Layer 8 of a small transformer language model trained on English Wikipedia (15 layers, counted from 0, width 64). Numbers have three digits each and are written without spaces.
Take only the direct path to the model's output, skipping the later layers: a vector added to the residual stream pushes a token's score in proportion to its dot product with that token's output vector.

Output vectors of the tokens that the questions are about. A number n stands for (n - 500) times 0.0031.
"ric": 584594671393286444527750316381575634677534475513468466536475373429322538263393395271469789324745303506591639516680633325687466818660390534480781304936244483426492748415330683599437462298297225
"==": 518407591345393421397839373549459772647446511639704583493345563577518667491583389407182483698738245665555475293491215369318437461592517309564578568593418431449555432453618705340679381726217627
"===": 399574662535326474193970324505698620753416607606636599456398510691438475687548457401268403617564367627667565396485373393415390417509369449528696659378446472266390397283656669521601311673223599
"u": 511347505303336536404594502462713369430702540576552442444445609550415464546473446515459737524449389537519232729608584568239611505522601590354422827444220532593487661506447790484425342413401521
"|---": 516430454609619564468786330701571387491623584667464546692566443643456366432552764433462446107457319679595605551584566309630351487346427506649610571635417323197385623408615627358509530340302319
"un": 605400355485388593303514579524496439539768602557325489453325511348322584652542474564397714646342385459696307616717623528382556398220466752491400543476444511484622605651449610563507514408363418
"ot": 595382282658663447246442522522527694518698485733702519397635222251666542524577518433585641636514214463380759484653606578393497656440287392540453326324381539133607571318646373596618721654286339
" G": 548645515311392585452308572593659432529675507453462467430447541652481396427574668512360331501381556509380447424412501561486489540716539361616576386427618530581426467452654597542522421400510544
"Q": 509575257429402520529443353748616712471676601685515564470673344594526448434376514450422410449618434560496476357698228560387371489327228495571444648578623465516396616651657716472405604335466396
"ast": 715296761266468797360646452609603768534729472634792318607535329451725499635333663352685463581516234474391776448482509326622541523610409660425459559689190353227351396341462590510353460412422207
" D": 452737383212370512384387428574658484548658564426580526421487544563630350458626491575574505406502515497461443478432492560576512576655561475543478357404578433638575418496505541559476439357502453
" P": 530534485379347459481265605598490573590575552468474474427450541757396297437685541423413387567440520449572556430384494535531518444704501399592597416430596461679536526482487487495653389435553506
"=": 431276574531598532277521216730478653656423622740620348614777524498284374379805424502445355469739287673561628635652636293498456375378268508541604749723503474263523524348803542151237305641404404
"|": 522680429610598590630563521630544544503497581703405504604453426762595237423557504446390285341657367655526479623525555380579298278452574310567620591592368430354485434389611360569550315540548338
" of": 563700671515393487652455436473768477754580290325692527419478536229373504447590578565438566261330303511474401473455323400520567540382513639585616465429543497479527796349523719572463388630362485
"ud": 798348526225529777510712251642737430463626505573300684534315496522412444505593669423293577624457546475438470579671547450523497489545300519547337612224344516626313773529480596392313487320363680
"ir": 563311221444535449367464369690614454456571550861621518444387315217470509543502478528390538612331878409502415770527633502814420594469639347516329582564402551312510695516396591413510404430566475
" Al": 445507416449400459317464504653749571429618481424525432537590526551461439407657401418421381616471484467420511332453319475594473565503543390573688404446528359516610649735472560604540441507662455
"est": 520338571395536414452662530832474631509779460586438584392485344747913721475429457764450576693421566512639587533605473317571574558352595290523439315491240486178531398334526248384393420470522352
"B": 465584523448619765407433392703480537364515432728510442409528415511634543472510611473478188554514482460467562469710292504497422587653333374442464557525576524536477486696583592514611225467380348
"S": 644778483499646541598424293687394606512437486535484558522703291499447439341427516342460376581520322452561557612629467426503459347694331481478540502499473543603602209541599537490597402303584592
"(": 484695722523726556543582276463425538681389474612500410581445456589291597553621276385494430286502532437451514477556672473532343449413261675549613469547474411252594460654644652550389308691462391
" A": 457688443345292554444352578632736504555655545319452558542510546447505504434588368418527389421432594497518377511404361517521500433610579407517556313434536430645552513653572512553582457492599514
"igh": 425328532746270860311567518653434550527802548778729486683534369504239795355472514270355426601156366456578496370580338375634530621513447403629463570601312566223428635525532735429329576603391408
"\\": 344546501610615555467636306505518612714406666633668424752630490552317442452662382537477156301688457470508586426710492281702442525338151540495544601662487334402406779491542527352366439539349491
"at": 574210588392445598664555458512569300585693417530647374470383555562487565755549498337487595724559334367477528605520528550641463595511184503421402424312394485300665668449744310461479683337461561
"q": 440527696390523575450545492731770336599374779712493600715701492314405404503545534550557403414239648598337715528673224371617537524292220510522441450649439465311436686762496314366391418302441507
"A": 569677474504550697518360404698602589402556535564514548600631325354494536450375429290487223529656407406578389588672164490490422448513441421443527534392494527564504396730646575465557358575670476
"C": 528655602761441654581340284656524737441481401681578500436665331670618550451558464303353260520500463438474513490636297465547420476661280267462584620470556564414593405579489478399577438408518494
":": 361742629512521397697421348575610567735356456542445562381655573429617370585566457504414630447406389465345334345473614440277517305560383641590405502434542451372699420546587744500369474575635558

Output weights of attention head 1. The head adds the sum of these rows, row i times number i of z. A number n stands for (n - 500) times 0.0017.
o0: 379877470296512551628505321686664491498387255558688498533319455651597359516442344216405446615575407515600431595385439618650215460342554538675578506459566415620688397390697701273390494390622603
o1: 355400512503585665573461589396498394293320553610314768535820540507501498488298358606441255675571622264357733736582409152471697336686506438651468555461501312588599507499576638415363273623530591
o2: 434562285702746527763843413325420580356305357454576126546521634612450632535371790669258342397618264543379546344524428533531409295458478736624633340477271475626362474451503530470637598879545471
o3: 303343545019520643212476274462532358365449710679659606475452668793432664578730535745744524546363459431350417303276273396656205421523352587455593628678519373506808704536537599483264634491670449
o4: 420318550454688579748357603572517585781460435500327331426441424524408532679681459650316331385691649358497412637451550536468185486449635570845522378594725517680339503421494446541471452359306327
o5: 354572581550495639596574663365556740655572390651387385400484369417411202483673204568559509770488302430862375498558632556774602395424493494333347533527346279661618593293407264362631513538588429
o6: 692601414717384614582705496441459663498461421682478353613498328729435545340456690337611620433462340575202543472565394343322419594512660306707402312655495460379710673501546480333375629261514585
o7: 287490798452292295589686409671626362676649654329553387699514512672461504742242646431718568239387441207441400516747333444779345468446347498510774603497320358654428440415614394484731267501534586
o8: 588751646564577460730436368521686219423233526232496502418220453541561293258725474362398767501659395418449547576328512771344461493717684288381469429486407601567685753453661199649607772406470446
o9: 359690647238292605651575216617457541708600573530400691532396341420571445631620383503375464405442490383345390797587677501235470569501390540677694709359303397590406346546311283621422762408599868
o10: 504616310466321674797371574655513484292662297282766623504609474340512681624584272582566608312505502503577195684632233453527449681415484509458466397281583098504439817466484664580744416755310315
o11: 369694590346391549769585721855643506635467463748375569245378330411358168534298137590418431543414333636461407581693351603293401611689513215172616628596749579385751575540573579234564589670479398
o12: 517531623440472438078416653563476450625542663535275545347361334535739316691556384586450363331521363529624370618278609264367551277659591606547395666468759231611650802304813399655759421467455558
o13: 468395729731410544680554636345371812762279382598435540537546265494614750606489323428361762921147328523506599628265404604348424617542342496457409528405748404382437209480439546660630392680156533
o14: 624303460546307190796425632656571795212447659383546869381481297198575317561675408416612399442490594422420531719389360474601857649345447368239520708444429770611605523413440369476437572412541560
o15: 730486692687422754543603346507484741444573146573593696649438454330548623359455307592527697596540626555357555707537428420524446659593213646393375363467346489243372469408321403166482654653528540
o16: 672666444255574583410485461524954375678592298513384481466631409680431441468607608296582101482583490306600488586243808541451465393410507493357547244411551549593561625585483564406688597343500540
o17: 280474575432556578550622562854434520390136575504391243347503545438415289600630652447368434389217457866519511438457685622309695373798633574308213363471533768480569394725581341668301223972599630
o18: 624459628680382764539370484354554542726403930354575482594479458496486504580557337583328456363483767500550505205288294474608640474572497439380496504383382649691313692445402469166264426583728635
o19: 258133836515550306853232318589455930734551314537354428427331627399638271364535397478591231347498063479379450496503440512340770686641572413493676583371691273373595809564815710569555590639529487
o20: 676438502273197524475504449486404363358792491283390315327439562533523363570566719601438438678406363427394413414653522506551641862400250553628665598577768329750379488407564586593617772228673330
o21: 489524398610462605532548500405337658652379727774479593574373481444274578432327478463465543556636651606474745389569642505288394322459311559390525435099393448797257640541578644690343593301663446
o22: 437474442520278471708249396559559518674585570428502341481447591707519602392441552739154429628630608321264443342619478432601717497778498452373345274370491454570737573560541686482505358443730428
o23: 675230395365479402284619445542293348448482483702534493570479385269776540511489382559492302663693460729366502565364296268418547612162332634510579524568592593683471349888361641597803612631563406
o24: 248802545314587328488543430046609708574587680311227465401610452523558322510563455421682878454350416672412196389210799523488608615613568755522707628363638289215361295529488681616691617525617355
o25: 650441541691580552605790333435654489474650310722450568534633457663321369582374384563558477579425357562201561453805586281601472200426525354753516680216402577414510433580567457684575274358235528
o26: 436429470754350455489423450344468543071146530526585711430565599461362117721524656794410494350615680389533623681509298871547705579692437550494495463496617476417386581589390320580369370466635474
o27: 393427512630574453284467604490554551339651254762820494221695485186625734468558804693557649540472278217438015617675513418435144667322399515662640477428543587532615541397615602378624404270523569
o28: 478434489289386530309671657682615573624647742519659470517568384577462548381616373277773540566397246436691761661748547361425324488562350525459629448562609152529308699643447375444093390369453529
o29: 611777541526507479519695428380428547593338496536603449764684471289359476524524560400470296422331511571315584320664289410528297445305614592520392451615713512427546413494752321789562629609618273
o30: 839392543407493671779490741449275415569535307495378416706545469625549602439433332513579571489449620472497216512677651483412373775293264581406565621358468624657469465562718319360326375236547549
o31: 249641519442221506444564667768526599468231559404415539588237567546503470555710632449442598662413502544270407445707519457160692435406723615311475479631492593622519689750372287482358615567229494

Each question shows a token from some text and the vector z that the head gathered there. A number n stands for (n - 500) times 0.004.

"s": 557537481623557562671575628616514770569523481572691522467727427596424483334579361534837522598469
Pushed down most: "ir"

"ion": 664614501525593745517580485554682665582719478487620505497453500523481451437637331569724603466559
Which two tokens does it push up most, strongest first? "===", "=="

"9": 521547496490612676561451539463633705601626474468667587274596462463453391402588381623583576571418
Which of these tokens does it push up most? "ot"

"ig": 714619483653553550496554545413522616627414419371760491319550539344551515475608377620626367517442
Pushed down most: "igh"

"e": 644573309559525559550558404533577709562525501471597470353566493489517414462529384640655521491507
Which of these tokens does it push up most? "Q"

"o": 661486408534543581587633446513623648616420389404628429423558516478424343505556312673690551474511
Which of these tokens does it push up most? "|---"

"ul": 693648508541603773465580487551655686610777487501616520510475509488500471445624316536696588469511
Which two tokens does it push up most, strongest first? "===", "=="

" ": 726492493529489593567617540472523860572578403489652592276598440406422503385636239626669520553489
Which of these tokens does it push up most? "=="

"5": 572459503562599616554628515498563658568517440417649493244563549361431442435537326645608564497444
Which of these tokens does it push up most? "|---"

"ter": 700584342562396674569549524573527672679564528330759581566581551508546442502566190606720474467422
Which of these tokens does it push up most? " A"

"ur": 684670414631559559582506566512590775616521555560701404401734461477552504382566400581711472513402
Pushed down most: "un"

"od": 591588504375539652590612204568671574468690356598441549444633664330600424411672457681690544553419
Which two tokens does it push up most, strongest first? "igh", "ast"

"her": 703547346561511620437499437534547704577586611434705554376529477427490430507516324605565419522542
Pushed down most: "\\"

" h": 706512389556549624524567473589463712554598540462648511305578494517563433394531346593602461536522
Which two tokens does it push up most, strongest first? "at", "S"

"ar": 627558421515599576585628398521662693557558540396559470385569506380519403522591362669682591423471
Which of these tokens does it push up most? " of"

"t": 660550388398590710594418428523637800670590473485682640387729374368532345586461240579580479579400
Which of these tokens does it push up most? ":"

"y": 788626423552596476595595590552559692630452395307511528372663509559461317418637342643657583565515
Which of these tokens does it push up most? "|"

"ip": 638461398560538527505529309480563650581583520439702419353511543580554580533541335668556487506439
Which two tokens does it push up most, strongest first? "Q", "un"

"z": 633531364487575618572614440511693720628531575339604467389555468401475417571574319671703595420504
Which of these tokens does it push up most? " of"

" |": 731501528518541587581491526435513810555613405510659650287609400400458497369597249593642553543488
Which of these tokens does it push up most? "=="

"ore": 630586469432543640572619260556651602502639398542470564444631629357602424418635444676664541551435
Which of these tokens does it push up most? "igh"

"-": 665550316587506630504582459512513714529528522529649447342605500479525432452502353650654417482459
Which two tokens does it push up most, strongest first? "at", "="

"am": 677555342595543638396537443495466769522620475510555528334657486513584479404500333545634369530432
Pushed down most: "|---"

"d": 742633501548479596566694595482579607756361462374723696496819382459583308497579431509639468277442
Pushed down most: "un"

"at": 732509575570465578482676445433674745650491407372638525439563498521620466317549419619581590471405
Which of these tokens does it push up most? "A"

"3": 737477574505582619555526523418489779530642446469671692313578377356478460361540246589618551547481
Which of these tokens does it push up most? "=="

"f": 757809498544545840430536475685520512691671491610612451541420431581502550541683299772623183651358
Which of these tokens does it push up most? "ud"

" s": 652513282585518599516577494472539775519480618513660432306640493428547426403508394621652436502497
Pushed down most: "("

"c": 640580388706445544563726575519597637541412527394563448468375577449475403398649463666676577375509
Which of these tokens does it push up most? "q"

"ers": 549557437592633589562561446516616683551467414478684501520500414625621465328516316523679532486489
Which of these tokens does it push up most? "\\"

"ear": 647606400563549605477547502504563740634579559468684500407613443480504465485534346594686419513487
Which of these tokens does it push up most? "="

"h": 580623325625578565531476439515355779628626433425654505432709543603505595337599370588786438557408
Pushed down most: " of"

"r": 595632435612552518540591356550532709508511411559581415408624415524484463462589343628652508482390
Pushed down most: " P"

" be": 643575442512522530528687473477486774519543538488548534349646447480587423315567467557622460466514
Pushed down most: "un"

"se": 683606461514574489542358444459465611626680541382605507433648495533622374495588355485446542439408
Which of these tokens does it push up most? ":"

"in": 664507414536497627548640482520604636626454436386619482449555547465464367459595343644670531446512
Which of these tokens does it push up most? "|---"

"ct": 671630387614491638464521424559443631597572562450634608379544522516496489355610300566712416528555
Pushed down most: " of"

"le": 624546320651489652396487388489517719507551577504586485286642485464576490438474366638607381461554
Pushed down most: "|---"

" S": 609565308607516614472540422488507661561513516515683435316646501465529489407524414655685465425446
Which of these tokens does it push up most? "="

"n": 616594506456687514515565552454517685612557533392493574429559450519511426389667371664549725476514
Which of these tokens does it push up most? "|"